Layer 2 of a small transformer language model trained on English Wikipedia (8 layers, counted from 0, width 64).
A neuron's activation on a vector x is SiLU(gate . x) times (in . x), where the dot is the dot product.
The model reads these tokens: " H" "ist" "or" "ic" " h" "ouse" " |" " M" "id" " " "19" "th" " cent" "ury" " per" "i" "od" " h" "ouse" "," " o" "per" "ated" " by" " the" " National" " Tr" "ust" " of" " Aust"

The vector x that enters this layer's MLP at each token. A number n stands for n times 0.0062.
0 " H": -210 128 40 127 132 2 86 62 -159 78 12 227 176 -122 140 -32 297 138 64 29 -208 -69 -171 -161 -161 247 -41 47 78 166 242 -18 -198 41 67 -61 -34 19 26 -175 -32 30 -62 74 -113 -85 -237 -63 19 -11 1 -108 103 -107 -88 -252 91 197 18 -98 270 207 19 20
1 "ist": -121 77 -34 66 166 31 -60 -24 -34 118 -69 273 91 -137 73 -164 338 -55 107 48 -134 43 -174 71 11 -38 134 -52 -38 155 209 -43 -184 1 -32 -134 -122 6 -26 60 -139 -117 24 78 -46 -198 -167 -180 -87 -71 -174 -63 -89 -78 42 -119 241 243 -2 -165 181 324 -65 35
2 "or": -118 111 26 42 273 -121 -88 -3 -123 51 -35 171 -11 -145 59 -89 343 -47 34 176 -141 72 -282 -17 -99 42 143 -155 -44 105 212 -4 -164 -121 -58 -188 -120 95 -139 -1 -75 -106 50 18 -37 54 -86 -58 -165 -93 -141 -17 -23 -131 -41 -84 213 255 -15 32 198 353 -58 132
3 "ic": -172 -8 -80 103 307 -6 -22 38 6 43 -36 252 -56 -136 2 -142 392 -108 64 117 -25 13 -81 44 -167 -51 260 -113 -37 93 167 -76 -170 -110 58 -101 -112 258 -85 32 -78 -34 -88 73 93 -154 -144 -115 -102 -46 -125 33 50 -56 18 33 122 272 5 33 276 221 -31 63
4 " h": -348 -6 37 98 136 -160 -12 -99 -221 183 -23 163 145 -186 56 -50 295 -3 -25 6 -124 -74 -288 -87 -84 19 -49 -225 49 98 231 76 -146 -99 -95 -56 -22 113 -47 -52 -39 5 -33 -146 -31 -40 -98 41 -159 -102 -44 -75 85 -150 -101 -105 209 200 18 -13 188 339 42 128
5 "ouse": -142 135 -44 155 145 -103 -73 50 -42 48 -38 209 -34 -184 7 -227 362 -87 39 4 -126 -38 -116 4 -80 140 249 -177 -24 115 247 -145 -216 -64 33 -111 -138 101 -147 -27 -150 -34 -90 25 14 -115 -50 -18 -176 -79 21 16 88 -38 -83 -211 220 213 -69 -101 97 261 -5 18
6 " |": -186 114 -209 171 53 -81 -174 11 -21 19 71 182 128 -214 -32 -161 268 80 63 39 -103 -22 -197 -44 -98 172 113 -147 -36 219 125 149 -154 0 91 -32 39 41 -101 -120 -46 130 -93 4 37 -150 -108 86 -200 -133 -30 -25 19 -141 -128 37 72 219 -73 -148 297 330 -52 -104
7 " M": -272 6 59 172 89 -8 -19 -53 -77 16 109 202 173 -228 11 -34 299 130 86 115 -39 -112 -144 -156 -119 -43 7 -131 -10 128 175 142 -131 -148 -79 -96 -74 -30 96 -149 -168 -63 35 -50 -44 -10 -103 -59 -147 -87 -115 -24 -8 -219 -43 -148 230 245 -79 -34 293 258 29 -62
8 "id": -136 19 -5 138 133 -149 -76 -113 -98 60 -156 274 22 -217 110 -139 231 78 133 111 -30 -78 -54 -39 -96 23 149 -32 -131 33 193 44 -120 -239 -35 -130 39 111 15 -86 -44 -172 -55 29 8 -25 -122 -81 -174 -24 -92 -199 45 -183 -26 -215 209 208 -55 -90 390 257 -165 -6
9 " ": -313 20 -164 169 5 -3 30 -16 -43 97 110 189 171 -120 -21 -103 340 -45 77 154 -57 -75 -23 -22 -108 -13 -36 -79 -37 87 155 114 -213 -84 -76 -62 -34 223 -152 -124 -64 -15 119 -116 -13 -168 -96 59 -176 -14 -124 -123 64 -174 -70 -25 151 212 -59 -47 235 261 -245 38
10 "19": -198 151 -52 190 -103 -107 -12 4 -92 26 -78 153 -109 -111 -45 -141 388 -76 33 176 -81 -64 -96 -66 -20 -2 103 -171 -105 252 133 95 -262 -183 -2 -168 -40 172 -64 -73 -49 -46 150 -46 -33 -133 -33 22 -142 -99 -87 -104 67 -105 -146 -115 204 195 3 -147 188 269 -25 -46
11 "th": -180 121 43 121 74 -88 -118 -144 -108 119 -152 141 -15 -228 141 -51 247 -5 67 -47 -43 56 4 43 -11 30 75 -215 -45 180 193 68 -336 -21 -75 -106 19 97 -56 -8 -180 -146 59 65 61 -24 -56 -121 -292 -156 -11 -58 125 -161 12 6 185 246 30 -68 181 262 80 93
12 " cent": -156 -28 -45 111 189 -129 7 -3 -250 200 -154 166 153 -109 13 -172 308 -63 89 -75 -122 -196 -130 -122 29 23 183 -87 -94 120 219 -185 -323 -85 -29 -65 -43 171 -90 0 -93 -113 130 -35 38 -94 20 -68 -176 -167 -31 14 87 -83 -51 29 172 175 30 -78 111 284 -70 40
13 "ury": -178 171 76 43 2 -135 -216 13 -77 -10 -110 172 88 -161 -37 -172 308 -83 35 -24 -90 -48 -158 -12 -153 115 109 -226 -27 97 172 -26 -281 -121 -90 -75 -34 200 -143 -51 -98 -11 -9 40 -5 -125 -66 -129 -236 -23 -89 61 145 -31 -122 -125 143 189 71 41 232 267 40 78
14 " per": -175 -87 -131 77 64 -103 -33 8 -227 142 -232 244 0 -261 -35 -77 344 25 -71 -1 66 -54 -186 -54 -128 38 222 -275 -47 157 212 74 -233 -106 -28 -116 -45 81 -159 -81 -52 31 -120 -60 8 -9 -21 -89 -113 -194 -41 -15 159 -76 -42 6 284 129 4 42 144 231 -89 -1
15 "i": -122 -10 -161 60 -35 -128 -125 -51 -86 130 70 161 77 -117 70 -104 273 -32 -21 3 32 -2 -251 -91 -196 144 128 -127 -106 120 142 -156 -268 -99 -93 -56 61 179 90 -34 -53 -150 -87 -30 75 -136 99 -44 -262 -22 -133 0 87 -100 36 35 193 273 5 -9 301 236 135 69
16 "od": -83 -12 104 11 147 -72 -83 -28 -109 -35 67 200 72 -182 73 -150 213 -91 139 39 45 -13 -87 -89 -201 132 163 -151 -170 112 102 -43 -330 -190 -31 -34 -36 78 -130 -125 -134 -106 21 -29 116 -142 -88 -99 -280 -113 20 24 47 -175 20 -71 138 246 4 66 312 201 -30 -96
17 " h": -343 -6 7 69 115 -185 -28 -130 -213 154 22 156 139 -157 57 -91 293 -35 -29 -24 -56 -112 -281 -121 -99 31 -33 -249 17 80 188 82 -180 -128 -143 -19 -4 101 -60 -51 -95 37 -67 -169 -22 -3 -55 41 -179 -110 -38 -56 111 -155 -61 -95 249 159 59 7 199 343 58 105
18 "ouse": -143 143 -68 143 116 -135 -92 32 -30 25 11 186 -32 -150 1 -267 362 -113 22 -17 -67 -78 -99 -31 -90 145 273 -208 -48 108 204 -146 -244 -80 -3 -63 -121 105 -138 -24 -195 -6 -109 -4 16 -74 -2 0 -179 -99 15 43 119 -46 -49 -193 240 169 -36 -86 92 277 9 0
19 ",": -102 214 -164 140 95 -112 -68 -30 -124 -13 65 160 69 -190 -7 -217 258 -36 81 -14 41 -54 -101 -249 -195 78 84 -136 -51 111 194 40 -234 -110 0 -30 30 88 -213 -133 -30 85 -148 -115 25 -106 -76 53 -247 -142 -123 -43 71 -149 14 41 63 206 17 -86 243 266 -14 127
20 " o": -299 -25 -154 87 -81 -211 -16 -78 -9 13 65 205 20 -116 124 -97 419 18 14 169 -33 -175 -143 -45 -44 -19 16 -135 12 107 152 -22 -295 16 -159 80 51 34 -168 -81 -30 -13 29 122 19 -126 -168 -58 -164 -154 -17 -68 74 -147 -69 -147 148 92 -9 -43 238 288 40 61
21 "per": -99 -105 -134 73 19 -141 -97 -123 -72 40 -270 175 -3 -178 22 -132 369 21 52 20 97 -84 -40 -10 -201 138 217 -111 -117 79 180 -57 -230 -96 -29 -140 42 18 -10 -4 -200 -38 -24 43 -16 60 -20 -107 -58 -74 -126 -126 30 -113 55 -159 153 195 150 6 243 333 69 -7
22 "ated": -147 30 -13 130 80 -84 -134 -72 -49 -8 -12 102 61 -84 -9 -226 314 -43 95 -72 -115 -126 -68 -95 -213 112 114 -205 -185 90 195 -54 -225 -171 -74 -117 -35 160 -152 -118 -117 -82 -140 -94 16 -68 -101 -39 -267 -232 -69 -61 176 -153 -53 -36 108 167 69 46 168 252 -7 -103
23 " by": -115 126 -138 89 40 -93 -186 -21 -36 38 -38 150 26 -151 105 -137 367 20 69 48 -58 -121 -1 -97 -155 89 87 -293 -53 134 206 165 -222 -57 -12 84 -74 130 -152 -153 -78 136 -132 -20 -86 -47 0 -95 -205 -155 -69 -12 119 -215 -25 -151 187 182 55 6 183 253 71 36
24 " the": -143 72 -174 10 70 -35 -131 -97 -19 5 -1 169 101 -186 26 -94 477 -113 156 -11 -97 -116 0 -164 -72 30 242 -127 -16 150 215 22 -190 7 -80 50 101 110 -65 -106 -129 158 43 35 -88 -79 -72 -99 -167 -165 -130 -53 191 -114 -10 -91 199 154 47 -82 186 219 114 17
25 " National": -215 141 41 88 162 -30 -180 2 -19 -79 12 212 176 -126 24 -161 387 32 74 36 33 -31 -30 -3 -108 38 225 -132 -10 128 130 -66 -259 -45 -36 -77 93 -9 -33 -49 -212 45 101 59 51 103 -78 -60 -123 -133 -267 51 167 -9 0 -26 104 199 3 -12 220 201 67 -116
26 " Tr": -198 -2 34 88 33 -135 4 -48 -113 84 -52 231 129 -71 -94 -64 373 2 190 127 57 -35 -43 29 -69 -153 110 -184 -12 134 44 -5 -276 78 -41 83 -23 181 44 -256 -88 95 147 -62 -1 74 40 -93 -212 -249 -122 -118 66 -141 31 -84 313 196 48 34 115 183 38 -62
27 "ust": -148 -103 55 35 -105 -237 -121 -43 -172 -6 -77 167 64 -32 62 -180 292 -60 281 36 -37 -61 -46 26 -107 -214 177 -22 -127 148 96 -4 -223 -155 -26 49 -22 246 5 -105 -186 151 69 -39 -29 -71 -57 -97 -211 -165 -74 -73 101 -134 50 -111 73 209 63 -53 191 303 -74 -90
28 " of": -154 141 -112 94 171 -146 -172 31 -58 51 -47 121 102 -82 14 -171 348 -36 152 -56 54 -80 -11 -76 -109 -89 28 -175 -22 101 193 248 -206 -77 -48 42 100 218 -94 -198 -131 129 -25 -78 26 -109 -47 -230 -205 -120 -162 -78 192 -95 -61 -79 198 150 43 -7 243 198 -25 0
29 " Aust": -126 -5 -38 -21 -50 -145 -57 -11 -240 162 -6 154 129 -6 5 -146 352 34 243 28 -1 -138 -43 -119 -26 -112 321 -81 -123 129 112 -43 -197 -81 -21 19 -92 60 -48 -165 -172 39 80 -87 -121 50 20 -121 -142 -136 -82 98 191 -254 19 -104 89 205 22 -46 71 329 -93 -57

Each question shows the input weights of one neuron of the MLP. A number n stands for n times 0.0018.

n4 gate: 120 -5 153 26 58 11 18 111 46 -43 -52 82 -5 72 -23 -80 164 29 -92 100 131 134 -106 -8 -27 -3 -189 -8 -48 51 44 21 129 -16 -85 -35 23 276 46 -27 216 -145 -52 45 -100 -45 -130 29 -16 13 -39 114 89 -129 49 5 -14 -23 47 8 -167 77 -79 -10
n4 in: -55 3 -169 -68 -34 -48 8 102 89 101 36 -14 -34 -90 -15 192 56 78 33 -5 -39 52 -154 3 87 5 -92 -182 -30 20 -221 8 200 -73 103 53 -3 24 5 -53 27 138 -199 -60 167 -2 151 -21 -46 -18 -147 -56 91 -72 -51 -20 49 47 -103 27 -39 60 -66 -18
On which token does it fire most, and how strongly? 4 " h", at about 0.38

n206 gate: -93 112 71 -80 -140 112 -6 129 -6 160 -52 167 9 -124 -214 61 -60 -97 -12 -161 64 -15 -18 -137 -9 158 81 6 -109 -83 -219 -181 -152 -92 -118 -47 -63 -158 -12 -106 60 64 137 113 -64 67 117 27 82 18 125 -75 -157 -27 -40 156 128 -39 -55 -25 46 114 49 -124
n206 in: -43 -76 -6 -172 -117 -89 102 -201 -44 -49 81 -155 33 88 0 147 109 -72 -96 -21 137 -114 79 -6 31 138 -12 112 14 102 205 36 41 9 131 -73 -204 68 -132 -61 15 -100 -170 -111 -126 158 -6 -9 -90 -63 72 -41 139 -27 -7 -12 9 26 -164 -87 -35 -24 71 238
Which token does this neuron like most? 14 " per"

n138 gate: 32 109 -92 -38 88 -19 104 -57 150 82 191 162 -19 157 -46 26 -163 31 21 12 -16 -41 44 140 -228 156 56 94 -231 -228 0 -98 26 38 38 -90 59 -62 -126 -22 6 170 -28 156 116 -124 3 44 -107 13 -125 -25 -29 229 89 25 194 47 6 101 -10 92 113 100
n138 in: -9 -70 -30 130 -36 25 -160 -43 96 -93 15 -109 -155 -189 -204 -3 -25 105 140 26 -48 150 -73 -12 -24 -35 -77 -132 -6 -49 165 -60 284 -51 -128 -9 136 -22 35 -101 6 47 -6 57 -129 -98 127 42 102 60 -239 -136 25 27 212 -100 78 -32 54 44 -119 12 -48 33
On which token does it fire most, and how strongly? 12 " cent", at about 0.46

n223 gate: 48 -51 116 -107 100 42 118 94 -67 -32 -62 -57 129 159 67 -145 68 -29 -167 78 -56 365 78 -9 -124 -81 -198 63 40 32 235 6 -105 -77 -150 178 -26 25 90 0 -15 105 -12 -31 -31 65 -119 -138 12 62 -85 -29 52 24 -68 75 -31 13 -156 15 -29 18 -22 -41
n223 in: 73 -45 75 30 128 -137 -106 -43 92 -70 15 141 68 53 -24 124 -39 42 -43 -46 2 25 40 -139 -167 -31 105 -21 7 -12 50 -50 80 7 -83 -15 -56 -31 82 46 53 -3 188 31 -177 55 -177 20 -179 72 -69 158 -61 -79 -13 66 -8 32 44 -10 -98 -55 28 -160
On which three tokens does it fire most, strongest first? 25 " National", 2 "or", 10 "19"

n162 gate: -78 -13 15 12 113 -116 -107 68 -64 -36 -125 -267 31 -19 -100 90 0 46 159 -156 92 225 81 -66 -269 42 -27 -94 42 137 28 -179 54 62 115 -94 0 -16 -219 -148 3 221 -21 -59 139 15 117 116 63 49 -24 -33 -88 -67 -53 -21 -26 102 155 57 -36 37 38 27
n162 in: 28 -65 3 67 -33 -90 241 93 -16 38 -82 280 -111 -31 -75 -16 -75 -6 47 42 -120 176 -211 166 -244 -98 36 20 -23 155 -7 -49 151 -122 -126 114 111 72 -21 -9 125 -16 127 -3 -67 -108 82 15 25 61 -54 -51 41 -12 66 77 -231 -94 111 72 117 -21 29 18
Which token does this neuron like most? 27 "ust"

n97 gate: -49 -44 -111 -114 19 75 94 104 45 -87 51 0 66 212 -99 -54 168 86 58 -37 89 46 237 -36 -63 214 -37 23 76 42 103 206 -90 24 -137 14 35 25 58 41 14 -34 -5 11 -71 -34 -136 -38 -59 84 51 112 25 -70 -168 29 110 52 48 20 -136 -71 69 -121
n97 in: -61 -99 -61 -101 37 214 61 -19 -12 -195 -131 -142 -76 -20 -175 -135 -74 91 95 -236 6 55 -6 -108 -111 90 -85 -36 -75 111 -22 95 -227 12 -143 20 107 -193 -17 -47 71 48 -6 33 48 -8 -3 -48 38 135 -74 65 -74 -74 62 82 9 59 -71 -83 62 46 144 51
Which token does this neuron like most? 24 " the"

n89 gate: 13 104 56 -53 -39 -27 182 123 -38 -19 49 14 140 265 -127 -72 -120 115 -167 -94 124 -33 20 -151 -47 158 88 19 73 137 111 109 -151 93 -10 -107 -29 -126 -106 -229 183 100 -187 206 45 -70 33 36 248 13 43 -23 -10 72 90 -68 62 269 -13 -113 -71 -33 -16 10
n89 in: -18 161 76 52 3 -9 124 146 -192 159 15 -20 61 -127 102 13 69 -163 -62 143 -102 113 -61 99 -105 50 39 82 114 65 136 104 -92 -107 74 99 -54 19 -62 124 31 -120 -27 -42 176 -108 18 15 138 -33 233 -149 47 48 59 92 73 -98 105 47 -104 89 -206 -115
On which token does it fire most, and how strongly? 0 " H", at about 3.6

n15 gate: -74 53 47 -58 31 -24 3 75 79 94 -21 6 -130 104 -70 90 -87 86 23 136 13 183 -63 -48 67 -97 23 198 -20 147 -88 -21 33 -18 -156 11 100 65 20 8 -19 153 -78 0 129 55 18 88 -24 -52 -156 -21 -11 42 -142 208 16 208 -96 -27 -93 -42 44 -44
n15 in: 241 -7 60 145 139 39 105 83 -82 -67 -45 178 75 -112 45 -50 214 72 -16 40 -36 7 -12 34 17 14 -21 30 2 -7 -81 -51 40 -58 -112 -39 40 -7 82 96 12 5 -117 -74 35 99 135 -90 -37 34 -2 7 47 -38 -217 -21 25 -72 -98 17 -31 39 -23 -86
Which token does this neuron like most? 26 " Tr"

n218 gate: -29 -64 37 -110 8 -19 51 111 -22 -112 -13 -17 45 -72 -129 -16 -95 -26 -120 -51 18 -29 -85 -56 16 -54 -49 -45 -28 13 -208 -108 -136 -116 -80 64 -88 130 -46 67 48 131 -65 -53 74 -25 40 94 -149 -8 196 36 213 -112 -185 -90 -60 113 -55 65 84 -156 52 42
n218 in: -43 -12 -12 -113 -40 38 -41 65 22 -91 -120 -81 55 -72 137 -37 -20 -21 -37 106 86 75 31 -41 -2 106 21 61 -5 -43 -132 -85 -12 12 48 -122 28 20 -85 55 -126 -49 -68 -139 126 -140 213 72 -15 200 -37 -69 75 -75 -13 -18 -30 -5 -98 41 76 93 58 -33
Which token does this neuron like most? 16 "od"

n210 gate: 16 100 -45 57 60 162 -126 30 154 -25 9 173 74 158 -62 -139 -53 -9 93 -161 151 -41 -48 -77 65 198 -206 -15 37 -61 81 -67 115 -168 -55 -26 53 -151 151 48 23 -125 0 -44 10 -49 188 -91 59 174 19 -171 221 145 -52 -192 46 27 -113 -98 75 54 42 -94
n210 in: -88 -9 88 -20 -39 23 -16 49 -12 -136 -70 82 -60 77 97 153 -251 -50 -115 -36 101 -6 -31 -60 -72 82 -25 57 155 133 19 -59 -18 -113 74 112 50 158 -184 -276 -14 -258 -45 -15 -110 -121 -17 -73 -81 68 48 -3 49 8 58 28 112 -33 -98 -64 -9 -31 64 78
On which three tokens does it fire most, strongest first? 0 " H", 15 "i", 29 " Aust"

n144 gate: 126 -66 140 -101 -98 0 35 -137 -21 -45 8 128 212 -108 -56 -3 56 15 96 48 75 78 -39 -66 -13 124 -33 132 -45 -5 3 -60 -24 55 45 -71 158 105 144 45 -40 30 13 93 49 -20 221 57 -193 -31 54 -109 -5 98 -45 -66 27 -173 39 -105 -22 -63 -54 23
n144 in: -88 78 33 -33 24 -64 -135 107 -8 -95 41 105 -50 14 -89 176 -54 14 -119 -5 -154 -106 8 185 -67 -51 5 -65 18 285 -168 27 -167 120 -88 -83 140 -62 -135 -106 81 -3 -100 84 109 50 38 -111 17 106 5 -88 -129 38 9 43 -37 35 13 -68 -15 19 23 41
On which token does it fire most, and how strongly? 26 " Tr", at about 0.2

n145 gate: -112 91 -170 6 0 9 -39 56 -77 105 12 139 -200 97 158 -200 -102 68 51 -3 21 59 -37 -69 -38 160 -61 77 134 9 -7 59 48 -56 75 -6 246 16 126 -22 -57 -77 6 88 6 -30 40 -40 70 154 -68 -237 -57 265 -60 -76 255 -20 95 45 46 -134 17 123
n145 in: -42 42 -11 -91 6 -108 15 -52 127 -21 -174 28 33 -61 -47 59 119 -77 88 131 43 63 -72 24 37 80 -145 25 -6 -132 -19 -43 49 37 125 -57 -2 -81 38 42 -49 -178 -60 -9 -39 -14 52 47 40 17 -15 -89 -40 -49 68 -42 -140 72 17 -63 76 -72 94 -49
Which token does this neuron like most? 8 "id"

n245 gate: -76 131 -72 -41 -95 38 -66 101 -25 210 -17 164 141 48 0 67 109 -199 79 -30 -165 -54 -14 107 -121 -96 30 88 -36 39 -30 -10 -60 -136 -96 -197 64 -158 -165 -45 52 -92 -108 72 -71 -33 -75 -67 147 132 -41 3 49 467 85 120 -25 -113 -141 -46 102 -41 125 -115
n245 in: 17 -61 -20 -97 -43 44 -61 153 192 -61 -111 -126 3 -125 -180 15 18 48 100 -75 -190 -103 -52 -41 -84 95 82 -16 234 36 -57 109 -44 -57 116 61 31 254 -139 17 6 -137 28 15 -21 -112 75 -133 156 66 20 -17 -15 -28 -53 73 -83 -159 6 30 129 98 -8 -6
On which token does it fire most, and how strongly? 13 "ury", at about 1.1

n35 gate: -24 -81 140 -36 -71 -206 -178 51 202 75 0 63 -3 18 76 0 40 94 251 -3 0 -86 63 222 136 3 -99 77 186 -23 119 -3 108 0 39 -60 9 58 -40 60 -261 -59 109 19 109 -60 92 -161 49 41 -41 -79 55 56 -23 133 31 -130 -26 -25 -13 36 -148 -88
n35 in: 86 -198 75 -29 98 112 65 120 -196 -127 -56 97 81 -33 -105 45 11 90 -29 125 -8 -27 -105 165 38 -47 -158 38 -49 44 9 -24 -83 72 -168 0 -160 -17 101 -79 96 17 32 11 45 130 105 -85 -3 -53 -42 26 -44 -53 133 -13 -78 60 74 61 146 -156 -53 -80
On which token does it fire most, and how strongly? 19 ",", at about 0.34

n181 gate: 135 23 108 -131 -175 46 -71 -98 91 -113 -226 -155 -106 66 -6 92 162 -127 77 53 -144 -74 -83 32 -32 -89 123 -128 -52 -58 48 34 -83 211 121 64 -81 -47 -80 101 82 65 -42 12 -21 -215 -60 90 0 -74 79 -20 -3 -68 22 17 -154 9 48 59 -9 106 -11 6
n181 in: 269 -30 59 -105 -45 3 16 -62 50 -3 21 66 -5 11 -122 -202 106 -51 13 -100 141 142 -27 -185 -120 162 -114 -33 -18 18 21 46 -159 116 -11 107 42 -83 -89 -19 17 -109 56 -31 -34 -5 8 165 100 -62 120 113 77 -8 -44 -79 -3 156 37 97 -95 3 48 3
On which token does it fire most, and how strongly? 23 " by", at about 0.51

n33 gate: 15 -33 -83 109 123 -108 -97 0 149 9 38 -173 134 -83 6 55 116 -29 29 -212 3 -215 80 48 -99 -9 -104 -138 43 -43 -46 179 159 130 42 -96 -61 -18 20 9 -118 -141 53 -78 86 -101 -145 -84 6 3 -38 -61 -160 102 105 86 -162 91 -29 152 19 71 141 -82
n33 in: 0 146 -43 -19 114 3 103 51 -102 -5 -11 48 264 -19 0 122 -165 3 111 211 -69 91 -27 35 -33 -114 -50 -3 -149 0 -6 -72 8 -85 -11 57 29 6 111 79 74 94 -29 -51 78 105 21 -5 22 -72 193 5 79 -93 -159 180 56 66 111 99 66 30 30 48
Which token does this neuron like most? 7 " M"

n220 gate: -8 -74 200 -19 88 -16 -29 108 70 -10 155 -173 -52 -5 -21 -11 -301 8 -24 176 83 -19 -60 57 -19 87 34 -131 -122 179 102 -116 -184 111 68 74 3 -25 -10 -107 -22 87 37 136 31 -21 16 -3 -105 86 -40 37 33 -72 -56 -58 -34 61 130 3 -52 33 -68 48
n220 in: 18 50 50 7 -59 58 53 107 -77 -55 -20 -11 63 63 -125 13 49 44 46 160 25 -40 143 -28 40 -46 -56 190 19 34 80 -90 15 -92 53 30 -44 -170 44 -139 -20 57 5 -73 63 209 -122 -96 -67 124 -67 29 -74 37 205 -58 -52 128 79 -93 75 -13 -75 42
Which token does this neuron like most? 14 " per"

n120 gate: -80 91 -18 84 83 -67 35 35 92 -162 -3 -62 24 -5 77 -14 171 -65 125 -36 52 3 -29 168 69 -187 -108 -151 71 -43 91 45 49 45 80 -8 8 130 -13 -11 83 -134 130 183 -50 5 -76 88 100 39 180 -15 -43 162 -100 -21 88 -59 29 8 -124 -40 2 112
n120 in: -7 -114 47 -43 27 -32 -28 26 -114 -152 98 10 95 0 119 44 151 172 -26 -42 -13 2 34 -34 46 -57 -110 43 78 67 -38 110 -9 -13 -59 -87 -64 -21 -79 39 -57 96 -60 114 40 41 -157 -29 99 20 0 -46 53 22 -68 46 26 -31 40 -19 122 -113 146 -107
On which token does it fire most, and how strongly? 20 " o", at about 0.49

n28 gate: -76 131 45 66 110 58 -26 181 34 55 92 -58 173 -195 -118 66 118 110 -195 -3 -107 54 45 -46 146 -41 6 146 -139 -113 30 -87 -59 -57 18 -180 -88 74 -90 21 -197 -44 -48 73 -104 60 24 -154 46 102 211 -79 22 -27 185 44 -100 80 -95 -93 -48 -24 20 86
n28 in: 161 -17 -31 14 22 28 116 64 -133 -100 169 -227 17 -136 -99 64 -3 -72 -144 -139 39 28 -121 -153 85 0 96 59 -5 -140 75 6 -93 89 56 -113 19 6 84 -82 -114 -32 172 -77 70 -21 42 -152 3 -103 53 -22 -66 -247 54 44 -32 -36 33 -9 134 28 71 -83
On which two tokens does it fire most, strongest first? 12 " cent", 7 " M"

n71 gate: -375 -41 -62 -71 -82 -72 119 -91 127 9 -43 -30 137 -3 30 -54 -10 3 134 -261 -85 163 -12 25 162 -15 196 50 -74 -74 93 -18 -38 -135 71 -25 57 -19 -18 116 35 16 -9 -84 55 -73 -15 -21 -25 -28 -9 105 -31 199 77 -78 -10 -230 -170 44 -79 96 -75 110
n71 in: -170 -224 -33 53 -66 -99 21 -111 -157 24 0 -222 33 -39 -46 -147 37 -8 -38 -148 14 193 -36 -64 28 24 95 132 -11 -40 -37 -22 3 -11 -87 132 87 -126 13 -3 74 -20 -14 -17 20 21 136 5 -31 -14 63 -16 -59 115 54 -208 -78 -53 -8 -49 -30 162 159 183
Which token does this neuron like most? 17 " h"

n147 gate: 72 222 68 83 92 -213 71 21 -3 74 217 125 -12 72 -121 48 -115 -52 21 72 91 -34 -124 72 135 -51 -133 56 45 -39 -124 31 42 -99 19 -103 -82 169 -159 132 -73 211 -37 42 116 53 15 110 -70 101 0 36 16 -74 -147 87 -87 59 158 130 250 -68 61 107
n147 in: 54 37 101 3 -59 49 109 67 -32 24 84 144 -91 -11 8 47 -108 -92 87 -11 22 -138 -31 23 -29 -77 -160 186 -122 -11 -31 -67 -87 -59 -34 29 -39 -41 22 243 63 114 -61 18 -24 11 -56 42 67 -224 -98 -234 69 -28 88 209 9 181 36 76 -60 105 119 -39
On which token does it fire most, and how strongly? 19 ",", at about 0.25

n253 gate: 15 68 -70 173 96 -108 85 14 -6 210 141 84 -101 34 -21 -94 178 -18 32 32 -126 151 97 -132 -92 -179 -71 -174 17 -111 -81 -24 188 67 21 -190 42 119 -100 -49 53 94 -12 -128 -181 -58 -21 72 28 75 -84 98 -56 -12 -108 95 -22 -175 -161 -53 -26 -131 57 36
n253 in: 104 37 149 -64 -82 19 -38 131 -94 -50 24 -7 95 -92 -24 92 116 -57 127 -3 0 -94 83 52 74 -3 12 -29 97 47 173 -6 -88 -73 -3 253 -60 104 257 37 84 25 70 -205 131 52 -3 -220 -59 48 -145 -89 -84 -33 -3 -21 -196 -137 15 -72 195 -123 -123 -118
On which two tokens does it fire most, strongest first? 28 " of", 9 " "

n12 gate: 183 -136 -142 80 -122 -87 54 89 119 46 45 -114 -27 -22 -63 45 14 -42 60 104 -3 208 5 0 -95 0 89 -26 -88 -15 51 -56 183 70 68 106 76 -141 -91 -14 44 -147 -24 -164 -59 -82 40 -13 36 51 13 -194 27 3 52 -73 223 77 -55 -58 -9 89 58 -64
n12 in: 68 -126 126 108 49 24 20 152 24 23 -60 -62 106 106 9 -12 130 107 -57 -55 -88 -12 -85 -21 -135 57 23 0 -74 -34 -57 -19 36 133 127 55 48 -19 -43 0 -60 -146 30 22 -120 -100 -37 21 -111 -114 102 73 24 -39 20 -116 61 70 -51 -130 -105 -78 68 30
On which token does it fire most, and how strongly? 5 "ouse", at about 0.2

n189 gate: 62 156 -96 -67 67 141 -115 -18 -40 -9 13 -10 100 218 32 84 -103 -54 -53 -31 -248 -61 -220 -114 173 -262 28 22 -167 53 129 71 10 -74 136 29 -9 -46 -3 92 -141 17 -13 -37 -7 -28 -55 79 -3 77 64 161 53 -3 108 13 40 268 -22 -146 106 -249 -60 115
n189 in: 100 112 111 -20 98 21 0 -97 36 -11 66 -78 65 -65 57 91 144 -101 150 14 -83 -96 35 -230 32 20 20 33 -64 53 -10 46 21 -44 -53 100 49 129 -147 136 3 -39 -14 -196 -9 -122 -9 9 165 -107 167 -103 -229 116 73 117 -203 196 63 75 40 -44 82 63
Which token does this neuron like most? 14 " per"

n80 gate: 30 14 -70 47 146 -41 90 -22 -124 -45 46 221 135 88 10 -76 3 116 0 33 40 160 0 -30 -71 -94 -161 -45 219 129 56 40 405 -23 30 98 33 131 0 99 -85 135 70 -74 63 -262 -100 -66 103 -57 96 -186 3 -43 4 121 -111 -54 73 83 21 111 -104 -231
n80 in: -9 25 0 -34 124 -43 247 3 -69 -59 115 36 -55 142 69 -162 16 48 74 0 -36 40 21 192 22 -145 -93 26 170 -53 37 79 161 -168 -43 65 -36 161 -65 -102 -34 -29 -6 19 67 -73 -6 148 88 161 212 -33 -109 -103 3 -78 -124 36 166 47 -39 261 -29 -145
On which three tokens does it fire most, strongest first? 9 " ", 27 "ust", 15 "i"

n231 gate: 28 122 -89 58 31 185 -59 88 60 92 -9 13 78 37 -103 -6 3 110 75 27 -179 -98 37 162 116 36 30 -56 110 42 -48 230 57 68 90 -112 -21 200 66 59 -60 -45 -18 -16 -129 220 -31 6 -6 98 73 -105 -25 -73 7 54 -215 128 207 70 233 -87 -185 -73
n231 in: -24 -123 160 30 217 153 -20 -11 -34 -31 144 -60 -250 81 122 -108 159 161 43 9 64 47 21 -3 111 95 -78 -3 63 -43 -99 -44 52 -44 -182 213 93 -18 -75 -63 88 224 68 -106 62 -28 33 -38 -58 -109 12 -130 67 24 -99 43 -12 9 -44 -131 54 107 136 -94
On which three tokens does it fire most, strongest first? 6 " |", 28 " of", 0 " H"

n211 gate: -54 46 14 79 20 -26 125 86 125 -109 25 157 51 -97 133 47 -111 199 -142 -25 59 -11 40 -200 77 58 -163 -172 -65 -11 -251 62 -123 42 77 -97 25 9 -52 103 95 32 45 6 35 51 40 19 -14 81 70 -33 -14 0 -196 88 226 -87 -78 12 111 -17 -16 -114
n211 in: -147 -40 -151 91 142 66 -193 87 83 -35 72 8 18 111 61 57 -115 -10 -103 -41 -121 60 -65 -79 -161 -33 41 -164 -118 -85 52 65 -62 10 -97 -11 41 -78 -51 161 128 84 8 11 -35 -32 -39 3 45 57 34 33 -13 -158 -23 69 -100 81 105 -134 -72 -58 32 -118
Which token does this neuron like most? 6 " |"